Layer 5 of a small transformer language model trained on English Wikipedia (14 layers, counted from 0, width 64).
A neuron's activation on a vector x is SiLU(gate . x) times (in . x), where the dot is the dot product.
The model reads these tokens: "it" "ung" "," " P" "ad" "her" "a" " and" " N" "ig" "al" "i" " of" " w" "ard" " no" "." " " "4" " and" " B" "han" "j" "y" "an" " of" " w" "ard" " no"

The vector x that enters this layer's MLP at each token. A number n stands for n times 0.0035.
0 "it": 101 -225 -168 203 53 155 -183 114 -2 -16 40 109 -36 53 -95 -40 -221 36 27 -9 68 -36 117 123 17 82 67 52 -71 -110 -87 -55 -202 -21 105 60 168 -185 -32 31 223 156 10 -83 316 311 -213 -185 -98 85 296 20 72 86 163 50 179 -153 30 -166 1 -46 -109 -193
1 "ung": 22 138 38 73 -15 81 4 -86 -175 28 2 162 37 -13 -234 132 -393 117 184 -13 24 -88 -35 12 112 385 173 86 97 -82 -128 -12 63 178 134 8 74 -145 -206 116 -73 109 194 52 81 79 -21 -5 -53 8 -23 93 -50 -82 -77 -5 86 -69 -15 -11 -105 -6 276 -38
2 ",": 0 -42 -113 18 26 -10 132 43 8 -133 -1 -26 -13 133 61 89 -480 -69 -48 -18 -112 16 -39 -86 160 53 -97 16 113 -113 -62 -15 57 -101 -48 -29 81 -24 24 -61 -27 -44 60 32 -33 -4 29 50 8 14 48 -12 -35 202 31 -87 17 198 -180 123 -36 -24 150 -161
3 " P": -43 -117 -20 21 39 -18 88 224 78 -75 13 93 -22 -19 -30 -15 -226 9 -34 25 12 -6 -127 8 65 35 82 -91 134 -138 -125 80 -49 49 -92 -44 100 -44 117 -52 -155 -160 12 -41 23 0 97 56 120 -81 65 -22 32 -31 -19 38 -60 165 370 127 -45 -124 -115 -163
4 "ad": 264 -256 33 -96 -45 -61 -306 -72 70 36 -10 38 -29 83 149 -89 -77 64 103 31 -66 29 -13 -141 -27 30 -7 78 -133 -49 -82 77 38 -226 -117 100 122 -232 -147 -98 -45 47 -42 -85 177 -348 -42 55 99 -141 123 -49 -76 -175 28 -102 61 3 194 -79 -2 170 184 -279
5 "her": 262 168 54 -115 -99 8 -344 -40 97 79 306 -151 202 -52 143 34 -80 145 61 -32 -266 14 -47 78 181 47 144 166 24 -3 -184 -36 139 -193 -128 16 112 -131 145 -37 -394 35 -219 -145 74 40 -41 -11 -29 -231 104 -156 -182 -99 -42 27 -23 72 15 91 -105 122 328 -67
6 "a": 0 -156 51 71 -108 -63 53 -95 114 155 49 -34 -303 -105 -237 195 -295 -72 104 -162 -36 -26 254 150 0 -40 70 -57 -53 -180 -60 34 68 -65 -63 -165 67 -130 -120 34 -164 109 -76 -121 67 -63 -6 -44 -210 -120 -91 100 26 -70 -227 43 117 -77 107 92 40 58 88 -242
7 " and": -57 -98 -7 21 91 39 -8 147 -1 -84 -14 -92 -73 40 20 57 -462 -7 -101 -74 -16 -47 4 -5 214 -9 -81 5 133 -162 16 45 -62 -106 0 -17 72 10 -13 -97 -26 -100 -32 115 -48 10 -151 -33 37 -51 -34 50 -2 124 65 -134 22 158 -169 77 -110 -13 2 -227
8 " N": 2 -31 2 45 59 -67 86 248 146 -241 -73 -2 62 -104 -43 60 -149 -58 -207 14 63 45 -57 -56 88 191 60 -55 145 -63 -108 103 -116 -16 -13 -93 133 -109 112 103 -9 -48 137 -64 112 -55 18 80 -45 167 -28 -7 -90 51 20 -38 -90 42 362 15 48 74 -82 -47
9 "ig": -97 133 60 32 60 68 55 -4 5 -112 -76 140 70 -27 -3 11 -125 -57 -136 -198 35 219 287 -2 51 -77 -43 136 -37 -94 -112 67 -39 144 -134 52 148 -82 -64 -136 -35 303 -155 33 126 -7 -175 226 -13 85 362 134 -157 -93 -19 3 -9 -161 124 2 -224 -189 291 -262
10 "al": 95 -66 -177 161 158 161 40 114 -10 134 -98 6 84 -60 122 192 -101 93 6 -56 -43 322 99 -67 -1 -8 159 117 -19 -111 -139 -41 -22 -56 174 138 -78 -144 -67 19 135 251 -137 17 27 153 24 15 113 -62 -156 -145 -206 -57 41 -87 -165 -270 128 14 -85 -31 300 -255
11 "i": -51 -57 -103 197 -125 22 41 -12 11 168 -96 194 -6 158 -30 199 -89 -52 70 -50 13 90 297 190 -106 161 -67 36 105 -235 -177 -54 -85 0 197 43 -15 -193 -20 67 -53 -16 33 -115 201 -62 -73 67 -119 -12 19 263 -156 -137 -58 9 125 -100 131 -38 -28 -14 401 -234
12 " of": -60 -24 -132 -20 54 34 14 96 138 0 41 -41 -101 61 35 130 -410 -61 -95 -11 -75 -43 14 -28 223 125 -4 -44 35 -86 -137 -53 13 -25 31 11 16 -35 18 32 -31 -64 -18 127 -159 74 -71 75 7 17 30 -69 99 157 83 -163 37 119 -210 4 0 -37 9 -310
13 " w": 48 -138 35 185 110 6 -158 90 -19 64 185 71 91 -50 115 133 -109 40 -99 3 -25 -47 12 83 201 48 66 -30 234 -49 -155 124 120 128 -18 -190 4 -35 72 168 8 -154 18 90 251 -25 170 25 -79 56 9 -104 98 253 -3 23 211 9 301 -89 -103 -107 30 55
14 "ard": 22 -124 151 133 -13 -8 -159 -22 -84 -93 176 142 201 40 34 -15 -207 165 0 25 -151 133 -46 233 -131 103 225 -137 -166 38 -118 -196 78 50 14 -168 150 -105 -30 -31 -384 100 -120 196 142 63 98 4 -14 54 338 -32 -314 40 -108 -80 30 10 12 75 78 82 -70 -217
15 " no": -45 36 132 -44 122 -26 8 152 -132 53 -273 59 -105 -193 -95 55 -353 -139 -153 -4 126 -103 -122 222 68 -110 60 -124 28 -223 33 -28 -28 22 42 97 149 -125 132 -195 -100 -88 -138 28 186 -16 -23 26 -145 -36 -118 -81 136 55 17 -33 78 276 22 126 18 65 76 -101
16 ".": 34 -67 -114 171 -104 -51 43 121 92 -68 75 -176 72 64 133 -3 -456 -126 22 -64 -178 -10 34 -233 165 -118 24 -128 115 1 -92 64 121 111 87 -105 13 -2 -28 -9 -64 21 37 18 -111 19 79 1 -27 97 -87 -8 -82 127 -11 77 34 202 -117 101 108 -73 -46 -67
17 " ": -110 -265 -152 15 -15 88 -119 81 71 -63 -148 -37 -119 26 -56 48 -375 -32 -77 -14 -75 -56 -101 18 65 32 -81 -68 145 -164 -1 240 30 3 73 -160 105 7 -11 -63 -186 -55 104 31 0 -14 22 -73 55 22 -72 -61 -54 83 39 26 29 35 -255 2 -75 -83 16 -182
18 "4": 107 -5 77 50 -72 -49 -46 4 -49 -242 -151 100 -21 -55 155 55 -378 98 -80 -20 -29 200 -18 -11 125 12 80 14 15 -191 -113 106 -132 159 25 53 0 4 19 -5 -127 -6 -8 30 40 -55 -12 -72 123 -145 -33 25 16 37 0 191 -64 63 -222 78 -128 -18 179 -129
19 " and": -48 -94 13 40 92 31 -29 158 -2 -70 -14 -68 -72 -8 -3 56 -469 -6 -111 -65 34 -42 -6 -14 174 -4 -55 2 102 -159 12 51 -63 -93 3 6 82 46 10 -100 3 -107 -39 79 -74 0 -129 -23 31 -40 19 57 1 106 85 -137 23 162 -179 88 -129 -22 44 -198
20 " B": -169 -151 -1 81 -29 -126 -84 173 -34 -113 16 88 -59 39 -53 63 -154 12 -122 -3 -29 128 -101 57 197 61 -12 20 3 -200 -211 11 90 -65 13 -74 11 -62 16 1 -160 -60 105 4 -4 -62 93 28 72 67 98 -84 76 -1 69 51 -103 155 371 -115 30 -117 77 -123
21 "han": 41 -121 -55 134 35 -84 196 39 -15 124 -51 -35 146 46 -16 238 -33 -82 253 51 -255 241 51 92 -164 100 -46 59 217 -375 -138 -114 -61 137 -1 81 6 -144 29 -12 -335 -29 142 -64 49 -72 -5 -302 -5 -82 -123 79 -18 81 58 -3 107 -213 74 283 156 20 -25 -191
22 "j": -78 -33 -91 33 161 -133 -65 -24 -111 33 49 -76 -5 -64 -87 -180 -14 214 -162 -57 -68 166 190 -145 -170 44 -200 213 35 -228 -112 27 -34 -112 -107 45 177 -58 -199 290 -31 134 98 4 205 -73 63 -248 76 33 96 -175 -183 -138 -36 58 137 -191 189 278 -46 7 88 -150
23 "y": -24 182 63 -20 85 106 -141 -138 -23 -54 14 -92 55 19 -216 178 -244 227 96 -193 -91 -53 328 -21 -139 34 -57 175 -5 -209 -129 -46 10 -180 -61 38 50 -179 67 50 270 63 -139 3 -35 -7 158 -291 -111 -35 167 -30 -65 -131 -51 13 -11 -60 149 180 -54 10 102 -84
24 "an": 5 -13 -69 -79 -25 35 -107 -167 115 85 14 77 -39 6 -87 259 -297 177 -4 -63 5 76 118 186 -240 167 101 -12 73 -213 -41 -62 10 -147 79 -122 -81 -183 -72 35 -339 6 -87 -62 184 36 54 -281 -144 -14 -94 71 -179 -58 71 -75 -17 -161 60 -69 234 14 -80 -144
25 " of": -71 -22 -132 -39 79 41 3 85 128 16 42 -30 -88 52 10 135 -399 -59 -111 -23 -81 -33 7 -27 209 120 6 -39 5 -87 -135 -62 11 -50 30 33 22 -22 20 33 -5 -74 -44 113 -200 53 -63 63 7 7 55 -79 105 155 94 -185 43 112 -220 -9 22 -29 19 -289
26 " w": 53 -135 58 182 118 12 -172 86 -25 72 186 79 96 -47 107 138 -99 47 -109 -1 -24 -43 7 70 198 54 58 -19 227 -53 -155 134 119 120 -16 -183 9 -33 77 171 13 -158 14 91 238 -27 165 15 -73 75 11 -111 80 247 -5 18 211 1 305 -90 -102 -104 27 56
27 "ard": 10 -124 158 135 7 -4 -146 -21 -86 -92 181 145 200 44 10 -15 -204 169 -6 12 -147 137 -49 229 -136 94 226 -133 -166 40 -118 -197 74 50 11 -160 153 -99 -28 -23 -389 94 -116 201 126 52 95 18 -35 59 352 -28 -327 33 -99 -87 38 11 26 77 83 78 -65 -204
28 " no": -41 37 143 -47 141 -24 6 148 -127 71 -278 66 -93 -193 -93 54 -346 -137 -160 -1 121 -101 -130 215 62 -109 49 -126 15 -225 39 -36 -23 8 42 108 150 -125 147 -195 -101 -96 -143 28 172 -14 -24 18 -154 -32 -110 -82 133 56 13 -36 78 273 29 133 20 62 62 -107

Each question shows the input weights of one neuron of the MLP. A number n stands for n times 0.0011.

n38 gate: -21 -349 18 -142 69 99 183 -264 -150 79 -99 59 -32 97 -49 -90 123 -139 -80 -42 80 44 -206 -39 79 -221 86 -347 112 10 17 -21 -23 -51 10 234 64 109 -9 6 186 -124 145 -12 -123 -142 -211 -148 206 -265 -81 -188 103 -98 -126 -10 162 106 90 7 149 -59 -94 358
n38 in: 212 -109 203 38 199 122 9 -119 -70 78 -56 -39 -65 183 99 -42 -71 -19 -88 75 -35 -53 -14 31 231 -62 -91 -157 -285 -5 77 -14 72 122 14 292 108 -4 184 -49 -118 -44 119 -105 -72 -38 -217 -133 -106 -94 -110 -38 75 -10 -38 -104 364 -21 155 96 190 -107 72 -19
Which token does this neuron like most? 28 " no"

n138 gate: -102 49 -36 152 -83 -92 209 19 148 186 150 257 -69 -7 -146 -328 81 20 136 -74 100 35 -32 100 159 -136 -166 -79 113 67 34 -143 48 51 51 -93 -172 -30 155 -13 63 133 136 62 -105 -5 100 -160 -10 -91 -51 -48 99 -58 77 -57 -17 -126 18 320 -23 -10 -139 182
n138 in: 87 74 71 -262 -64 249 57 -52 -15 -169 -177 -121 -71 -39 22 273 88 -61 -135 -12 -73 -58 -144 -127 0 -137 72 62 -101 107 -2 -54 27 7 -99 89 -118 163 -56 -92 -52 -162 -126 96 -76 0 74 70 11 55 -84 85 98 -71 -14 152 -135 28 -157 -186 120 -170 93 -18
Which token does this neuron like most? 0 "it"

n110 gate: 195 -109 -200 -182 -310 66 294 65 17 -103 150 -85 -247 56 -129 -110 -165 70 -52 81 -83 117 76 -313 -128 49 129 80 176 -6 -67 19 86 -15 70 -127 138 159 71 175 -64 76 -87 168 -286 -12 85 81 -2 12 -72 90 -178 133 -44 135 32 -23 120 181 61 74 101 3
n110 in: 61 25 -174 -48 232 90 -142 164 -132 105 -7 50 129 146 140 34 54 81 138 -68 -29 8 -61 -160 72 -97 -10 -181 28 -190 -19 162 -275 82 -103 25 54 1 -88 58 4 11 -208 32 183 261 -114 -179 85 215 -41 -125 133 -199 -35 -113 15 -71 140 -145 -58 -16 98 42
Its three highest activations, in order, are on tokens 22 "j", 10 "al", 3 " P"

n185 gate: -83 -209 -145 -167 50 -206 -159 -134 231 209 57 -88 139 -55 307 185 113 -115 83 31 56 39 -94 -107 73 7 -152 9 -77 37 -87 -82 -5 85 15 -118 -44 116 45 6 71 -28 -203 40 -5 43 29 -59 -44 -5 -85 164 -95 153 46 29 -101 -142 87 83 -105 -183 -128 -29
n185 in: -54 35 -49 -135 -138 -74 -67 -63 -241 -14 60 73 78 58 5 43 -63 12 136 -91 -86 132 113 -7 -210 135 17 -53 -11 -44 109 14 -150 -156 -110 -100 106 47 -79 12 81 -12 -122 -121 92 -305 -46 -59 -40 4 139 -116 41 46 147 117 37 -54 212 168 91 33 18 75
On which token does it fire most, and how strongly? 21 "han", at about 0.13

n98 gate: 231 -40 128 74 0 -15 40 -186 73 123 -202 64 150 -111 -62 -78 -129 -99 101 67 63 -15 113 54 -2 -161 105 -117 44 -186 42 -7 -165 66 -4 182 -100 -53 94 120 -113 99 10 -98 93 -31 -49 -89 -1 79 59 -120 165 -93 75 -56 166 -102 2 -105 -18 -389 98 -11
n98 in: -75 -15 -155 213 72 -41 170 0 82 -238 60 72 -90 -149 33 -86 -87 24 9 70 -181 -20 -123 -33 16 -54 -7 114 -13 127 53 -50 -31 147 -82 4 -28 -34 149 74 -88 -13 33 -36 88 88 82 90 248 122 240 -48 -66 8 -7 -123 -33 180 -7 14 67 245 -35 30
Which token does this neuron like most? 18 "4"

n17 gate: -99 245 156 128 50 -9 101 237 19 140 -5 21 -176 -110 206 116 75 132 151 -13 67 65 -157 104 64 112 -83 96 127 -69 -40 -123 173 -63 50 300 3 142 84 181 179 174 189 127 29 110 -18 155 -4 -52 -32 -122 22 -26 73 39 -54 30 -94 28 -85 37 -34 8
n17 in: 3 1 -67 -84 240 130 -116 37 -28 -27 42 99 108 -93 -51 236 151 55 65 232 61 45 61 55 91 15 -39 -264 25 -5 41 -71 -159 -68 -70 87 275 48 147 162 210 51 -86 113 1 -163 -31 55 6 92 -53 -167 -159 -161 213 199 227 -49 -12 -28 -30 -162 8 68
On which two tokens does it fire most, strongest first? 6 "a", 10 "al"

n68 gate: -47 -62 -19 184 26 -123 -121 255 24 285 -102 -141 288 -50 33 -65 212 -130 89 55 -141 -93 32 -13 -120 -18 -207 123 -246 163 26 -107 0 105 -38 -40 -97 183 -70 64 42 -17 -160 19 -291 204 -61 -7 65 63 36 -10 -11 -39 67 -14 -18 2 180 -21 -118 26 177 -25
n68 in: 62 -46 -188 -48 45 -161 -1 213 76 -89 -21 88 -247 116 107 -95 45 96 56 141 -176 32 -27 -77 21 133 154 -50 -56 97 201 -63 58 28 -75 -69 -105 3 -58 141 106 -68 180 -93 132 -51 91 101 72 -52 94 -240 214 -111 -7 111 -159 12 -74 28 -46 -15 -46 76
Which token does this neuron like most? 24 "an"

n184 gate: 108 168 230 -102 -120 -28 -91 -126 -18 -14 -58 120 -64 74 -136 81 -27 -128 -111 257 -88 -5 -148 51 242 -100 173 156 -116 -11 -80 36 75 142 158 136 -63 120 -204 -91 204 -57 -2 63 -38 122 26 233 35 204 -55 -66 -115 40 -112 -57 -108 4 -15 22 88 -66 -9 -5
n184 in: 219 -83 33 58 87 -70 73 136 -25 9 65 -97 -36 70 17 -79 182 33 -116 -44 -180 -139 -72 153 -4 -68 71 87 103 -145 -1 -8 -38 5 123 -106 -200 -72 104 -39 -87 -64 -118 155 175 -245 61 168 132 138 65 114 -181 -20 9 -62 -104 -123 -63 -46 -30 115 -242 -1
Which token does this neuron like most? 23 "y"

n141 gate: 204 42 -36 242 48 -46 -128 -15 114 -155 107 107 -216 220 -132 31 -19 -138 15 31 -262 106 52 55 60 39 -190 29 -296 28 110 95 38 95 15 -63 -91 -170 94 170 -120 84 -26 -40 -96 -20 28 -46 57 59 -221 -12 -80 77 -155 -282 243 -52 17 197 -136 -48 -91 -156
n141 in: 5 112 8 -19 130 42 -93 51 47 -188 83 10 -61 -41 -124 -27 -68 -48 19 149 28 37 28 39 156 -21 -330 -166 -335 99 354 65 82 75 -25 -242 -139 -74 225 -76 -9 118 -131 -175 -2 22 83 25 38 -26 -127 -36 44 -55 -102 -129 78 -54 -6 28 -21 146 -11 49
Which token does this neuron like most? 6 "a"

n142 gate: -61 3 -85 -50 -140 170 379 -159 197 -179 -4 -2 -83 -20 67 260 23 142 -6 -88 -65 -188 -60 -105 128 29 -52 -127 -3 116 -73 -104 211 78 70 -16 57 79 -102 -1 19 -30 -146 99 -222 165 137 -51 -27 136 209 103 -75 -28 42 55 228 -51 -66 -42 -51 -42 -231 55
n142 in: -27 119 95 -176 57 -67 2 32 8 224 -17 55 -41 -19 -87 206 -73 86 32 11 57 -61 -53 172 -30 80 164 -230 -3 -46 -263 45 -107 105 123 24 114 210 153 192 -31 -111 -28 196 113 209 43 25 18 92 29 139 2 -71 -15 -52 -78 -55 -50 -129 -68 -277 -64 27
Which token does this neuron like most? 4 "ad"

n82 gate: -166 -190 -69 -209 -131 391 77 -26 -74 -29 174 237 -172 -132 -29 4 73 -96 12 -69 -42 30 -11 -152 90 118 50 -90 200 276 -5 25 60 257 101 -27 167 140 125 139 -21 -8 76 -6 62 -238 -330 -94 103 210 92 -49 -127 -35 165 2 290 0 -109 46 94 36 16 60
n82 in: 34 43 70 158 -174 44 126 -55 -56 15 -116 10 33 154 -157 -99 -48 129 215 -180 -3 225 130 148 -114 3 142 -156 -64 -35 -47 209 -60 205 52 14 -103 -12 78 202 -112 129 -36 -8 -219 26 -114 128 27 -103 135 -99 -38 41 -21 -173 -22 -263 -30 67 -40 229 -30 -9
Which token does this neuron like most? 1 "ung"

n24 gate: -103 -17 197 60 140 107 8 72 -2 87 -78 95 153 102 -197 -166 178 -28 -60 187 -18 -24 16 -93 109 36 -168 69 142 -7 71 -22 48 88 102 -85 69 -15 87 -262 -95 -41 -163 -128 17 -19 217 193 -13 -110 -104 -177 126 -126 95 187 -66 -52 94 35 1 0 84 -50
n24 in: -13 -102 70 -41 137 0 158 -140 -53 76 59 -84 -28 -5 51 -39 -165 -162 48 -16 -83 -38 -3 -28 -17 -16 -16 -243 -69 5 113 0 -47 -208 -148 68 37 -53 -86 46 60 142 -15 35 -97 91 -24 -220 68 125 269 -35 56 43 -27 -212 -59 -122 -85 -157 -24 110 -144 -101
Which token does this neuron like most? 18 "4"

n64 gate: 157 51 53 -146 31 78 107 -89 -56 -106 8 29 132 57 -344 -2 -73 1 -53 250 80 -54 51 -129 -94 72 25 -129 -82 -10 185 112 18 66 -21 -101 -16 -12 -12 114 6 -32 161 -282 -23 3 -23 -18 53 138 68 -62 96 -46 75 42 42 100 154 -37 93 24 -1 -40
n64 in: -94 150 14 -64 71 82 76 -101 62 -186 -122 -163 100 -35 -107 38 -75 4 -239 96 141 -120 -60 -56 -93 -49 -116 -145 -39 -137 158 102 -29 -75 -48 84 93 -60 44 26 32 84 98 -17 13 -52 83 52 -23 -17 -86 50 124 -197 68 -23 -129 35 122 -126 79 -61 21 -76
On which token does it fire most, and how strongly? 8 " N", at about 0.29

n13 gate: 186 25 -43 -76 -35 -34 190 33 116 39 177 116 -154 -120 -14 114 103 -41 105 45 106 -127 36 12 113 153 -15 186 -112 39 -98 210 -131 106 25 192 -27 260 44 -7 41 105 87 212 -129 -35 -263 -60 40 -110 -334 -1 -37 97 338 -40 34 -13 -126 26 23 146 -55 -46
n13 in: 173 142 -84 -189 -31 -3 192 33 -17 -147 87 64 -94 -57 112 -59 11 -208 31 199 136 -74 27 39 163 39 21 -182 -63 -17 -95 110 23 -105 6 39 -25 -102 -200 -58 -182 10 -48 63 -103 116 -241 121 115 8 -67 147 -58 26 191 -98 109 112 -133 6 -243 -3 63 -105
On which token does it fire most, and how strongly? 23 "y", at about 0.3

n189 gate: 52 284 -132 105 -80 -70 -251 76 -60 28 151 -223 -293 -45 -74 -199 -39 -36 36 -43 181 100 -53 24 -29 -45 80 0 204 18 249 -117 32 -38 256 -84 -109 70 -25 115 -153 34 67 -152 -119 -34 72 -242 187 -93 24 98 -112 -204 109 -6 244 -21 -58 181 122 20 -20 -38
n189 in: 143 13 -108 109 -6 -119 -121 57 159 203 -146 19 100 -77 -134 -126 -41 0 -199 149 147 -41 -67 4 168 -19 166 146 -182 5 -30 6 190 -63 102 -14 42 24 -62 69 -190 -136 26 -286 18 50 67 19 55 -129 -111 138 -2 -21 -197 -103 -61 -158 39 236 178 14 37 -161
Which token does this neuron like most? 24 "an"

n165 gate: 89 -102 144 -119 -11 130 160 20 -11 54 73 -275 -17 -77 20 36 -100 -80 81 -82 38 -41 77 -123 -43 62 -227 108 82 -154 204 -69 2 84 -161 201 -149 -18 -25 -112 45 233 -203 56 -149 -32 35 -84 47 -53 7 168 -121 108 -167 -54 -104 99 245 133 26 -155 -231 195
n165 in: 40 69 -8 35 -144 -42 -126 -100 91 -85 -52 35 8 -3 121 176 -189 -38 -6 36 65 261 -264 17 -43 70 -60 -79 130 -100 -43 15 -163 -52 44 87 -72 -47 -141 103 4 -40 108 99 -24 -169 56 0 -159 -19 55 -28 204 -4 -36 -261 -158 -183 -28 -24 -137 57 278 72
Which token does this neuron like most? 21 "han"

n122 gate: -67 -108 202 -1 -174 -142 -34 -124 -4 196 60 116 -137 -232 64 95 116 127 145 -63 -72 -37 -19 -47 -29 125 19 43 63 -65 -30 128 18 -83 -6 -114 -189 69 119 182 -36 95 60 53 143 -78 -265 124 -152 -109 28 -48 98 -1 -21 -40 153 6 -37 -90 114 -29 251 -187
n122 in: -111 114 156 -91 35 -104 -33 -29 4 132 52 130 -188 -52 90 -80 62 30 130 -153 136 20 -64 20 -83 10 35 32 -75 5 48 10 96 -62 59 -29 -190 112 327 35 -108 -13 -49 -119 266 32 -95 109 -272 -90 46 -4 4 -112 93 -47 214 -156 -66 20 55 7 156 -46
On which token does it fire most, and how strongly? 11 "i", at about 0.49

n46 gate: -123 58 -48 -98 -168 167 -232 -252 7 -130 -22 -17 -59 68 -159 54 -74 150 66 -139 -104 -80 43 -287 -178 9 217 -190 26 -12 -17 4 -16 65 -66 72 -52 119 -105 -19 203 122 25 -173 -141 -90 -26 108 265 -195 -12 105 -104 187 -6 102 90 37 71 -76 105 -203 -46 -112
n46 in: 24 62 -42 -135 113 92 6 27 64 -63 19 116 -116 95 52 250 -26 -57 -161 -51 108 132 53 -53 -131 -170 49 -133 -240 196 -196 -24 1 -63 -35 -39 -69 117 51 -32 121 43 43 78 206 84 131 -153 -154 155 -154 2 -112 -136 -67 79 220 162 -116 -17 17 -180 112 -89
On which two tokens does it fire most, strongest first? 23 "y", 21 "han"

n119 gate: 42 -25 -64 -47 137 15 119 86 71 191 72 -168 1 -60 111 16 -129 -17 107 117 107 -83 -128 81 57 4 -48 -220 112 -5 -31 -149 -180 212 19 124 -44 -223 63 22 288 36 -33 -59 -4 39 96 -154 52 7 26 -19 234 -49 -76 -74 -50 12 -165 -284 79 152 17 12
n119 in: -114 47 -88 53 -281 249 -55 -162 -1 82 173 -31 -63 31 -40 58 -96 99 111 -20 -11 109 104 0 -34 2 80 -13 -129 -238 -161 -18 168 -115 104 90 -46 -186 6 103 54 198 160 -99 -130 -161 -97 -177 -138 2 -18 -8 178 -6 72 -68 -59 -79 -43 169 170 17 -134 20
Which token does this neuron like most? 0 "it"

n100 gate: -12 95 75 12 26 70 -177 -175 55 -178 -55 199 -111 126 7 28 2 -56 135 197 183 30 40 -126 -34 -161 -40 184 -122 -7 -97 104 -124 8 -120 -37 88 54 -240 78 23 39 -45 186 -46 -10 -2 12 -3 -141 -16 93 11 45 207 -51 106 -183 -90 62 -10 -139 -160 -158
n100 in: 297 -204 18 179 121 -18 -81 -58 -75 83 36 56 -51 13 -94 -70 130 -92 11 1 -97 189 -147 86 9 -76 6 -12 -109 -4 80 57 -15 252 285 73 -50 2 75 14 -132 0 24 100 145 133 113 -46 35 31 -35 5 -100 -41 -88 -82 89 145 19 -17 -81 -146 -46 -119
Which token does this neuron like most? 0 "it"

n123 gate: -217 176 34 136 44 253 106 -76 -93 153 44 -92 37 188 -51 -244 -33 33 -61 136 -29 120 51 -52 -65 117 -87 202 -85 -124 142 -170 -104 -60 58 -67 -2 -121 74 -81 -19 1 -90 -294 14 -43 -84 -36 -288 27 -119 -215 52 84 15 50 -8 -87 72 77 31 -82 103 -51
n123 in: -96 -23 -309 44 -71 33 16 33 -246 76 19 -27 -72 18 125 157 -10 22 -10 -85 183 52 52 277 56 -65 -107 -62 5 62 86 61 72 11 183 -99 -10 -96 172 -75 169 -5 263 182 60 5 46 115 110 -109 -3 -16 -63 -176 70 96 95 13 78 -53 4 -82 58 224
Which token does this neuron like most? 11 "i"

n37 gate: 85 255 133 -200 -63 23 -45 -60 4 -112 74 63 -178 149 11 -10 318 -47 46 134 89 -52 230 184 204 86 147 171 -137 215 -100 -73 50 104 -32 -35 45 14 -69 -81 174 -101 141 -101 169 192 4 134 -89 128 78 252 180 -81 11 -137 -77 179 45 30 -44 53 94 -182
n37 in: 105 -131 -114 -162 145 -105 -146 125 -197 153 -16 -151 63 -127 229 -107 -52 -127 -129 1 -13 119 -251 -188 -59 -43 -18 -136 -129 7 -18 11 -5 -100 160 -146 -3 10 31 62 -106 132 86 166 -216 33 -7 74 108 -126 5 56 4 269 242 143 59 -51 -97 219 -316 -69 60 -108
On which token does it fire most, and how strongly? 24 "an", at about 0.21

n41 gate: -202 -2 -6 -34 99 -11 -7 -32 -117 93 60 75 -267 -304 146 78 173 26 274 127 114 19 -165 91 -215 9 293 -189 -4 -71 126 -16 109 -217 -60 10 123 19 -15 41 -87 -58 60 -34 -48 65 174 -81 91 -107 -32 52 -82 104 26 17 -116 73 -63 -95 65 88 18 -19
n41 in: -88 104 -151 -118 -337 -16 -61 40 -39 -115 67 -6 62 -80 102 43 18 88 -13 -25 94 241 -107 47 -153 11 5 31 -9 42 -12 59 34 10 105 -23 190 -102 -93 110 16 -156 -12 156 -38 162 19 -219 -45 239 -29 148 132 26 181 -196 -22 174 1 -142 -216 -1 -52 50
On which token does it fire most, and how strongly? 24 "an", at about 0.11

n146 gate: 96 -29 0 -110 -89 -214 -56 82 33 122 142 117 79 -172 -156 -44 99 -186 13 75 37 -8 -84 94 -154 6 110 149 63 -150 46 49 -78 -65 -207 115 54 -45 44 51 -125 -97 70 -161 -56 -4 -130 -13 160 -209 63 11 -31 -63 -103 104 124 39 114 -66 -99 -24 31 -171
n146 in: 19 -31 -224 -233 -73 72 257 -157 35 52 124 37 10 -116 -138 -45 6 92 -61 -11 24 -147 -158 61 103 -9 46 58 33 -112 -15 24 -74 -57 -42 97 26 -74 -14 -39 -39 -205 27 -226 115 -141 -67 58 207 -156 -56 -39 -19 -42 18 80 1 -42 101 -46 148 -28 165 43
Which token does this neuron like most? 5 "her"

n15 gate: 30 24 -65 -19 -35 -83 156 -37 192 57 319 12 166 38 284 -417 112 -109 -56 36 30 -33 -61 -11 53 -6 105 -146 -177 7 144 62 -155 17 -226 -55 -28 192 -119 -276 92 -113 89 11 0 187 105 41 -51 -16 -241 -75 58 22 282 56 -65 39 16 -70 -85 -105 68 47
n15 in: -95 111 235 -294 142 85 100 -123 -6 -49 -231 98 -140 -6 -209 97 68 60 142 -179 229 -38 -78 -100 52 -37 -171 -182 77 193 -109 -51 -56 14 85 52 -113 60 -16 23 -18 99 -297 -136 65 79 101 101 -102 41 42 -131 294 42 71 -40 -36 108 -37 -128 31 -13 71 20
On which two tokens does it fire most, strongest first? 21 "han", 22 "j"

n94 gate: -93 158 141 -132 -53 -138 100 -311 0 -196 -264 44 33 184 -135 50 -85 -13 87 -27 -42 -157 41 -137 28 -150 -120 99 -42 10 30 106 -353 -115 44 63 29 36 68 48 124 61 88 -71 32 18 33 150 -113 -167 -130 128 36 159 49 -15 -84 -7 75 34 94 152 -37 177
n94 in: 12 -3 -26 -40 83 35 -171 -13 77 -3 -136 -155 181 -105 -40 17 -54 6 -74 100 -106 -12 -69 69 -108 50 -48 -113 -86 -154 -132 -37 96 -48 -247 141 169 -90 -176 -19 157 178 -36 142 176 20 -85 155 170 -11 138 -2 99 -8 59 -30 176 -136 23 -81 16 -69 -175 236
Which token does this neuron like most? 23 "y"

n12 gate: 64 57 141 82 31 64 0 96 121 -46 -106 10 39 -33 -183 -10 181 -156 128 -125 13 -143 -39 -114 -22 182 -13 -189 34 -32 -1 -4 88 -10 -81 85 -146 47 -57 -48 98 -37 -109 -344 125 198 -25 132 -229 95 -284 100 -62 73 -174 215 -21 8 -201 -118 -23 120 79 -51
n12 in: -130 -142 -42 68 -22 39 10 114 -100 -18 -265 -34 168 -106 -84 113 7 -128 1 58 57 -190 73 93 -30 248 -141 -204 -57 -38 -192 -47 64 -115 -5 158 -66 13 -27 72 32 -55 -133 -120 -58 -199 -31 -60 -29 -117 -77 233 -106 133 -66 140 18 44 -47 60 97 58 -79 26
Which token does this neuron like most? 11 "i"

n78 gate: 14 -3 168 3 138 18 105 -110 70 -63 126 88 -63 20 -49 -163 -259 -44 -21 -180 61 83 146 -133 51 -170 95 -22 17 -65 149 20 -100 -86 -41 75 -20 248 111 -137 -186 204 6 200 103 69 -138 205 -65 -245 244 134 118 -61 -8 82 48 -85 194 114 28 202 56 19
n78 in: -94 -32 124 -175 32 143 207 -52 180 -160 -96 -50 69 102 -189 8 -63 32 30 -131 -31 94 89 -246 27 -83 108 -19 240 126 -78 95 -41 92 218 11 -42 70 55 -136 120 64 76 124 -34 160 -161 -73 -21 -103 94 -20 -220 -144 -110 -92 108 -19 97 -145 -189 -138 56 25
Which token does this neuron like most? 9 "ig"